Layer 3 of a small transformer language model trained on English Wikipedia (15 layers, counted from 0, width 128).
A neuron adds its activation times its output weights to the MLP's output. To switch it off is to set its activation to zero at one token and run the rest of the model.

Output weights of the MLP neurons that the questions are about. A number n stands for n times 0.0055.
n25: -43 3 -31 -62 -6 -66 -36 47 -18 -40 -11 -28 17 -10 52 55 -33 -14 -63 18 41 -30 -29 26 -21 2 20 40 -11 -1 -27 36 -19 34 51 -40 -15 3 22 -44 -35 -9 -64 4 -21 -31 56 -5 6 40 4 20 -28 0 -33 46 -4 -25 -3 -52 -80 24 -34 26 6 26 -13 2 -19 21 -14 -3 85 -6 -36 6 -82 20 -37 27 19 22 -11 -7 11 -8 11 -27 -23 23 28 -33 -61 -62 7 -21 -23 -11 -36 -62 69 -34 18 -37 14 15 19 9 -22 8 -24 2 -43 -7 1 -20 -29 -14 -8 50 -16 -20 -3 3 27 -11 20 -3
n32: 18 12 35 -35 -71 11 1 7 3 -17 -2 -2 -25 -6 -25 33 -17 -21 -2 5 10 17 -37 23 8 7 10 22 -30 -89 -16 -48 -7 0 -34 -6 -10 -49 8 -31 27 -17 -3 -19 -20 -19 -1 19 -5 27 66 18 30 -6 -1 20 -53 39 5 -24 -60 -10 -19 -11 -8 13 37 22 14 -41 -42 -27 -47 -40 -16 58 75 30 -4 19 -57 -34 -18 -14 32 38 27 14 59 -4 2 -27 -31 -23 -19 -18 -14 6 -50 14 11 33 18 -55 47 -52 -61 60 8 -4 15 -7 14 2 -9 90 -25 20 -54 -16 -5 -8 -62 -7 8 -43 -17 -20
n63: -3 7 29 -9 -29 5 74 -6 6 -43 -19 -51 23 -9 30 -6 11 40 -7 -6 -48 -7 -58 24 2 26 -44 -28 -6 -49 -12 12 15 14 17 -12 9 -8 9 -43 23 12 16 26 30 13 42 -26 -27 9 -23 -75 -4 38 -59 -15 0 10 39 -36 8 3 -36 -10 -13 -4 -25 -15 -37 21 5 19 -26 -45 22 35 34 6 4 -38 4 -14 55 42 0 -16 62 25 5 7 7 -30 36 -7 54 -32 4 48 39 -25 2 -37 1 -50 -23 -15 45 22 20 32 -11 -28 -56 -18 14 12 -18 34 -3 -16 12 -33 -64 19 -2 19 -20 -33
n71: 33 26 -1 -16 -24 13 -5 -16 9 8 23 -7 -2 23 24 26 -49 -1 8 9 -22 -17 10 -49 19 -82 24 -2 33 -12 -1 11 4 -30 4 -1 30 11 -62 -10 -14 30 25 8 -26 -32 11 -27 39 -23 8 21 -11 29 -6 2 26 -24 -24 -14 -23 49 41 -23 -13 39 -16 -9 4 -22 19 -1 -26 37 -20 -9 -27 16 47 11 -51 9 -12 0 20 -34 7 13 43 16 17 44 10 19 -37 33 27 -1 41 -29 14 -24 -30 51 -17 30 -68 -16 -16 4 -2 8 26 34 -16 29 35 17 -19 20 14 5 -7 2 9 -8 -1 -7
n198: -17 -51 -46 22 -29 24 71 14 -3 -19 11 -16 13 -1 -35 26 19 -7 57 13 -7 -13 4 19 -36 -39 -15 3 38 -28 -7 -48 -38 9 -7 -24 3 29 48 26 -30 -40 7 -24 7 -51 -12 -7 -9 39 5 -26 37 43 -1 11 -3 6 -4 4 -39 11 -76 -29 -15 -18 34 -47 -24 3 -30 -41 -49 -37 -4 -39 41 -58 7 47 -58 -1 -21 -44 -22 -38 55 -9 -1 -26 19 -81 40 47 7 36 37 -3 -43 -17 -78 9 9 -31 -46 -3 17 -19 25 26 -44 -15 -28 34 5 65 12 -54 -11 -19 49 -67 -31 10 25 -33 -42 22
n310: -28 -49 26 -14 15 10 24 34 31 16 -10 -18 -35 14 28 1 -30 -12 37 -5 69 -22 11 38 -15 21 -47 -1 21 19 -40 -45 -7 -45 -27 -17 2 -11 -33 -8 35 39 -22 -42 -53 45 -49 10 -26 -42 13 -42 7 -39 -39 0 31 30 32 -26 -5 24 45 -48 35 -51 52 15 7 15 -11 -30 62 -25 45 20 57 29 5 -46 -37 -34 23 -18 -11 10 -29 49 15 -24 13 21 8 13 -3 -9 43 -10 38 3 -24 49 8 -13 39 11 -18 -13 -52 1 -2 -5 13 -6 36 -35 13 -35 39 32 -9 21 -23 -3 9 -8 12 40
n349: -13 8 -6 -34 4 40 13 18 2 -24 -57 -21 2 45 28 26 53 10 19 5 -20 -32 12 4 -26 -17 -12 4 56 -28 9 -6 -38 -29 -13 -7 -39 5 26 38 8 61 -12 -47 12 16 -9 -1 19 4 36 -8 34 55 21 17 -56 -26 -2 -5 -1 -26 31 24 -23 -38 9 25 38 56 4 6 -1 21 -4 -64 59 1 -13 12 -9 -6 64 -20 -10 19 -15 -16 37 -3 -13 17 17 -21 -3 -30 -13 95 39 0 -7 0 42 4 14 -17 12 -29 -30 0 -5 23 55 -24 2 -92 9 -2 41 -6 -58 -17 -1 20 16 0 55 14
n394: -22 21 19 2 -36 60 8 40 39 8 33 -42 63 -33 -42 4 -20 11 7 -27 19 -11 -13 -7 45 16 1 -13 6 13 31 -1 -4 -49 28 -30 -3 42 40 0 39 33 13 33 -46 -5 -9 -18 24 25 -10 16 25 -10 -13 35 -1 35 0 39 -51 11 -12 -48 21 -27 2 -7 7 19 8 7 9 9 9 37 13 -58 12 18 -26 0 -23 -56 34 20 -9 -38 -32 -32 16 -23 -3 46 -17 -10 -14 -8 9 32 -4 -26 43 -42 -14 -7 -18 11 -4 56 27 -3 25 -10 0 27 20 -17 -14 -1 16 33 -5 -35 -8 -68 25 -37
n407: -12 51 -61 -19 56 3 -18 9 23 -48 1 -14 -19 7 26 36 9 46 -2 -6 40 13 27 -23 37 -11 -49 -25 -56 -41 -53 -35 -16 2 27 13 -17 -4 -23 -13 -12 26 22 -6 44 -11 12 -6 -16 25 -9 -6 -21 -30 -4 -5 2 -6 -5 -37 19 8 22 27 13 15 -9 5 -16 -35 -11 -16 -27 2 -11 45 -16 12 -9 -57 8 8 -68 -33 -23 -15 12 23 -20 1 -23 -23 0 -49 29 7 -17 -11 10 39 -11 -50 -18 -30 5 -1 4 6 -15 7 -43 4 22 7 -3 5 -26 -30 -22 -47 -39 19 2 13 29 -22 30 -12
n450: 50 2 -28 -33 27 12 -3 -20 -26 11 10 2 -2 21 -4 -10 12 8 1 -17 -9 -8 21 12 20 8 -8 -45 -26 -13 40 -27 -24 -12 3 -25 -6 -10 -25 -20 -49 16 24 -4 13 -46 -1 51 26 -12 -56 -11 28 25 -15 -26 -14 8 1 -21 11 14 29 -29 -17 5 -5 28 -15 2 3 22 38 15 41 -1 -16 -58 -1 -67 -9 27 45 23 3 -15 -27 28 -10 25 -7 15 -8 9 -35 37 -37 -33 3 16 -20 29 -11 -47 -9 9 20 -18 -17 -26 28 -22 32 -4 6 -58 -13 22 56 -9 27 0 -7 7 32 17 22 57
n472: -4 13 -29 38 -25 -27 23 -11 19 20 -11 1 -34 -24 47 52 -6 9 -17 -1 -9 0 20 15 -2 34 37 -29 13 -33 11 10 -42 3 39 -12 43 8 8 28 14 -17 -14 20 -9 -16 -42 9 61 -15 12 -31 19 27 12 -61 17 18 -77 -15 -27 -39 -9 -10 -17 9 -70 -5 22 -21 17 -4 -36 -19 -34 -51 57 -28 -1 -2 -15 22 10 2 0 2 6 7 34 52 51 -50 12 -13 27 47 8 12 41 -14 16 -18 -17 -5 -20 8 36 -10 -2 -14 11 0 2 -11 -7 6 -23 6 -19 -14 -16 -33 1 27 -2 -14 -14 20
n473: 7 12 -35 19 -27 -17 26 -6 58 23 -70 19 -17 17 -8 -8 -24 -1 20 14 -9 -5 14 10 15 5 26 7 -19 14 -46 -15 -10 -29 6 -20 30 -5 -12 31 -62 30 -26 24 -3 1 14 -59 -61 36 -39 -16 -37 21 -16 -53 -29 40 -6 16 -47 39 -6 -25 44 -5 -51 52 -52 -40 20 22 21 -3 -18 47 17 15 20 -67 12 13 -22 11 3 -41 26 9 2 2 -1 -13 4 14 -2 -17 24 -5 -2 -22 -22 -34 -29 -29 5 -1 -20 -24 -24 -12 -10 -8 -8 67 -31 41 52 -6 19 0 53 -4 -3 -15 -25 15 -23 13
n482: 45 -40 -31 20 34 15 9 -25 55 12 -29 24 23 0 -27 -39 -11 -26 40 -6 -17 6 13 3 -15 11 -46 20 -10 -16 4 48 21 -28 -42 -2 -6 25 25 17 -4 -14 24 5 -23 6 -18 -17 -2 18 -5 -19 -56 -5 0 -13 9 91 -73 -39 20 -12 -15 -34 -21 -1 -8 12 -19 8 6 23 4 17 -3 19 -37 3 41 -33 24 2 -29 7 -14 10 5 -24 -43 28 46 -4 -22 -3 20 34 -13 3 45 20 30 -7 -32 -38 -28 26 9 14 67 -14 -15 0 -7 34 -13 6 24 -22 -11 29 23 -5 -22 -18 -55 20 -20 18

Each question names a token from some text and the token that comes next. It shows the activations a of the neurons there, in the order above. A number n stands for n times 0.04.

Then comes g, the gradient of the next token's log-probability with respect to the MLP's output, scaled to length 1. A neuron's effect is roughly proportional to its activation times (output weights . g). A number n stands for n times 0.0037.

"k", then "ing"
a: 0 0 0 0 0 -4 0 0 -2 0 0 10 0
g: 17 0 -17 30 2 18 6 -27 24 -5 -11 32 54 -2 10 16 0 17 -3 9 18 -2 8 30 -21 5 -24 26 9 56 0 -18 -2 -51 -44 -3 -17 2 9 23 6 -6 40 20 -30 19 41 -69 -14 -8 0 17 -1 31 -11 -6 42 11 -43 -14 8 -5 3 4 -6 -42 11 21 -38 4 -4 64 -29 11 12 28 41 8 -28 -25 23 -10 -15 -1 -3 -8 18 0 -15 32 1 -17 14 32 -17 46 -6 -14 -27 -25 -40 4 -9 4 22 34 -6 -38 -13 64 14 6 2 21 -3 13 -8 -20 -19 -16 31 23 4 -47 24 37 2 -1
Switching off which neuron hurts the next token most? n473

"he", then " o"
a: 5 0 46 0 -1 0 -2 -2 0 -4 -2 7 0
g: -7 -4 -2 -13 -6 16 9 18 49 -4 22 3 36 -22 23 -1 -5 -30 2 25 17 18 -25 -21 26 -42 -7 -31 3 -16 -30 39 11 -9 -1 25 -43 -17 -10 -25 40 12 1 18 -4 12 31 -2 -23 3 1 -4 16 14 -29 20 -16 20 11 27 -6 11 23 12 18 19 22 2 24 -22 56 10 -13 3 -23 5 -24 13 18 -48 -48 40 26 6 37 -34 27 -4 37 -19 76 -42 18 22 3 -30 43 -8 13 -26 -14 9 33 21 -32 5 35 15 -19 18 19 -30 7 -16 -11 0 -35 -29 -16 13 -33 30 -56 -16 9 6 13 -8
Switching off which neuron hurts the next token most? n63

"0", then "6"
a: 0 -4 -1 35 95 -2 -1 44 -4 0 0 0 0
g: -4 -22 11 11 -20 -35 2 -18 12 16 -8 13 48 44 -21 17 -12 -10 -7 20 51 -25 -29 -9 6 -8 12 15 -17 27 10 -7 -20 -17 -25 18 16 -8 -1 -24 32 -4 -6 -25 5 11 -14 34 13 -11 34 -26 -71 14 -16 15 22 -3 16 -44 20 -33 -23 -18 -24 -5 19 -35 10 3 3 -10 -42 -24 22 -2 32 -5 1 16 -22 -5 24 -4 29 21 23 -26 11 -22 66 -6 -2 -10 1 25 22 27 24 -46 -16 28 11 42 -9 26 -1 30 -21 -27 5 46 -26 7 30 -17 -16 9 -26 29 -21 -19 64 16 17 -50 -18 -6
Switching off which neuron hurts the next token most? n198

"ar", then "c"
a: -4 43 -1 0 0 -4 0 -3 -4 0 14 -1 6
g: -42 -18 40 -3 16 -19 -33 -22 29 -33 12 -19 16 -2 -15 -31 36 6 -22 -14 -8 -14 6 4 -9 -15 5 2 -9 24 -21 -27 6 16 -25 -14 -5 43 -7 12 -12 9 10 -26 4 8 10 -6 36 5 2 -7 -24 -7 13 -48 -19 27 4 -17 46 26 26 -32 -67 7 42 -26 -9 7 -31 -7 -2 63 26 -14 -15 55 -9 -13 27 3 -4 5 -35 42 38 -21 -1 10 11 -16 5 15 43 27 -36 -4 11 24 -1 -7 3 -35 35 -29 -12 42 -24 -5 3 30 -1 -6 28 12 -22 29 7 -44 24 -2 53 20 16 -35 -11 11
Which neuron, switched off, raises the next token's probability most? n472

" D", then "J"
a: 0 0 -4 -1 0 0 0 -2 0 81 0 0 -2
g: -5 5 40 -8 -25 -25 0 -2 9 5 16 -69 16 -10 9 30 21 -64 -2 4 10 -4 2 47 5 -13 -36 -22 -21 -47 13 -17 -18 -20 -31 39 11 21 45 -25 12 -19 5 8 8 -10 11 18 -20 -15 20 1 8 -4 15 -21 39 19 -44 -9 28 -12 11 -68 49 -46 6 -3 -37 -22 -38 -17 20 -35 19 -10 -18 3 -30 6 -27 -6 26 -17 -1 -30 -8 -46 -21 -15 -11 -3 -55 16 -14 -12 -2 -14 42 6 11 -16 -9 -2 4 3 2 -2 -36 13 45 24 -6 -11 -1 12 31 7 34 22 1 -21 -13 -30 8 -1 12 -23
Switching off which neuron hurts the next token most? n450

"e", then " on"
a: 0 -4 0 11 0 -3 -1 0 -1 0 -2 0 21
g: 16 7 -27 11 31 10 25 -7 13 4 -19 5 26 18 -12 -4 -44 7 0 30 -1 -15 -44 -27 4 27 -17 -2 -62 -20 13 13 3 -19 11 -10 -20 2 -11 7 -43 -3 27 21 -41 -34 -4 -9 29 22 -12 21 8 -10 -21 -1 7 -19 -17 1 9 -3 -36 25 -70 -24 -17 17 -51 25 -13 33 9 -26 -6 30 32 -14 6 -39 -23 -24 6 -15 -36 29 -10 -12 33 10 12 41 -5 -39 33 -24 1 -8 -7 -4 9 4 23 -9 13 30 1 22 67 16 13 -6 16 -20 -15 44 26 -20 -6 29 34 -26 -7 19 11 -61 12 35
Switching off which neuron hurts the next token most? n482

"5", then "8"
a: 0 0 -3 0 93 0 -1 71 -4 0 0 -1 0
g: 19 46 -41 -23 19 24 -59 -29 18 -36 -38 -30 -28 -23 11 -5 16 14 13 21 8 -7 40 12 22 7 1 -13 5 -27 19 -2 -5 7 43 3 -37 39 6 -9 -28 -17 20 17 -2 -26 -6 -27 -14 39 -28 17 19 22 19 -4 28 -12 7 32 -45 41 -8 -23 -5 24 -45 -13 -25 45 10 4 -16 27 5 9 -1 40 2 -16 -11 0 6 -13 13 -25 -11 -1 1 -5 -9 18 -19 34 -41 -14 -5 14 -52 -48 18 -21 23 7 -5 1 50 7 6 63 16 20 36 28 -2 0 16 13 -4 32 -16 29 -6 19 37 -14 19 9
Switching off which neuron hurts the next token most? n394

" Al", then "ab"
a: 17 0 5 -1 -1 0 0 0 0 -3 -3 0 -3
g: 40 -7 18 46 -8 22 39 8 9 -8 -19 28 19 -27 -27 -13 3 -17 -30 33 58 -31 -46 43 -36 37 -1 12 4 -18 -6 -15 24 16 32 -39 -30 -16 28 -32 -17 -6 9 30 -13 -10 13 -13 -13 0 -11 -4 3 -12 -14 -26 52 -3 3 13 6 12 5 -50 17 -20 29 -38 -23 -27 21 -33 32 31 -26 -9 -9 8 20 -41 64 10 -27 -3 -4 -24 16 -14 -10 37 22 13 -17 -28 -34 -43 -9 -15 19 -8 39 33 14 -13 -29 15 23 0 -6 20 14 26 5 15 -17 -8 11 -12 11 8 4 13 -33 -22 -41 -6 -26 1
Switching off which neuron hurts the next token most? n25

" B", then "r"
a: 0 0 0 -1 -1 0 0 -4 -1 56 0 0 -4
g: 2 -17 -19 25 -27 46 0 58 -31 -19 -6 -48 -54 16 13 9 7 -17 -21 -2 8 -3 18 -4 25 33 3 -15 34 -1 39 19 -18 16 5 0 -25 -22 -21 45 8 -39 20 30 28 19 -26 -3 -18 20 -15 -6 -10 9 35 8 12 -59 -2 -18 -1 19 -23 -11 9 -34 -27 -5 -7 -26 21 1 17 22 41 -14 30 -30 21 -13 46 -25 -29 -1 10 -31 -17 -3 -29 -31 -29 -5 4 -17 -16 -48 -17 -26 35 -25 27 -10 -19 -13 23 -6 13 -25 31 -18 -17 -7 27 -31 20 7 -55 2 31 23 14 -35 -22 5 30 20 15 -10
Switching off which neuron hurts the next token most? n450

"le", then ":"
a: 46 0 -1 -4 -3 -4 4 0 -3 0 0 5 0
g: 32 23 -8 5 -27 -31 0 -10 -5 39 -56 -38 -7 33 7 43 -7 -26 -14 -1 -33 -23 -16 4 -29 -3 -31 44 -9 -19 -26 11 40 4 18 61 44 -13 19 -12 -4 27 -22 -31 6 36 7 -5 -6 38 17 -10 14 22 26 12 -32 -7 -33 9 -39 -26 9 26 3 -17 2 -5 -34 -16 36 10 50 12 22 -5 22 47 -23 -16 2 -20 25 16 -30 0 -6 26 -3 33 -3 -50 -46 -12 -13 -6 28 23 -8 3 -9 16 -16 12 22 3 -7 0 -5 -3 5 -22 -11 -27 -21 -18 -14 41 -50 38 -4 -8 6 25 33 -16 30 8
Switching off which neuron hurts the next token most? n25

" |", then " "
a: 0 0 0 -2 0 27 59 -2 0 0 2 -3 0
g: 38 -40 -23 8 -22 14 24 21 5 -12 34 -24 17 10 4 11 -51 10 34 -1 -20 9 -7 3 6 -13 -26 26 -4 38 -18 4 -20 0 39 12 -10 -14 41 16 -25 22 -3 3 44 -45 11 13 -17 -29 29 25 -18 -8 -14 -26 19 -23 25 22 -7 -11 -14 18 10 8 -22 6 -16 2 -28 7 41 15 12 -28 15 24 -5 -42 -47 16 9 -23 1 -31 -27 -24 -9 -22 -5 -3 29 -12 43 -7 13 65 20 -25 -18 -4 19 -30 -21 -6 -20 15 44 -66 -40 10 -35 -5 1 1 17 -23 -27 -6 -28 -31 -24 -36 -20 -3 35 31
Switching off which neuron hurts the next token most? n349

"en", then "ge"
a: 0 43 0 -4 0 0 0 0 -4 -4 -3 -1 10
g: 3 5 -26 -19 -25 -35 -8 -1 -42 15 -27 -9 12 -14 -48 -31 31 16 7 2 -17 11 8 -40 2 -20 -18 -16 -24 -2 3 -8 -13 -16 8 -18 49 -33 13 -8 22 -32 -34 7 11 44 -56 -20 -31 -17 -9 1 -6 -17 -13 41 14 -6 -14 -28 18 7 -32 -40 38 11 1 -19 7 7 21 -35 27 5 36 32 35 -9 -43 2 -20 -20 -48 -19 39 2 -50 33 20 -16 -5 -53 -10 25 21 8 24 -9 3 -65 -16 6 -16 -11 -20 -9 20 -20 -7 16 -10 -4 -21 0 -12 20 -10 -14 30 44 0 33 11 -19 -16 15 -34 -9
Switching off which neuron hurts the next token most? n32

" |", then " D"
a: 0 0 -2 0 0 -4 -4 -1 0 0 41 -2 -3
g: 25 -8 17 33 -34 27 32 -1 -32 31 3 40 34 67 37 38 33 -11 -28 14 15 9 28 0 -23 43 -17 11 -21 -19 40 -3 -19 -1 -29 -15 8 -5 0 37 22 -16 0 1 -3 -10 2 -7 -1 -16 -20 -16 -33 -11 28 25 -6 44 -14 0 17 -37 31 -19 -27 -27 -2 -4 -2 14 9 37 5 -26 45 5 -17 1 -16 4 21 -10 28 17 5 40 12 5 -4 29 21 -25 -9 8 -5 3 11 6 -39 -33 -4 -12 25 7 -30 9 8 20 -18 16 36 -11 -13 8 10 4 -58 51 3 57 -27 -29 -52 10 38 4 -14 -17
Switching off which neuron hurts the next token most? n472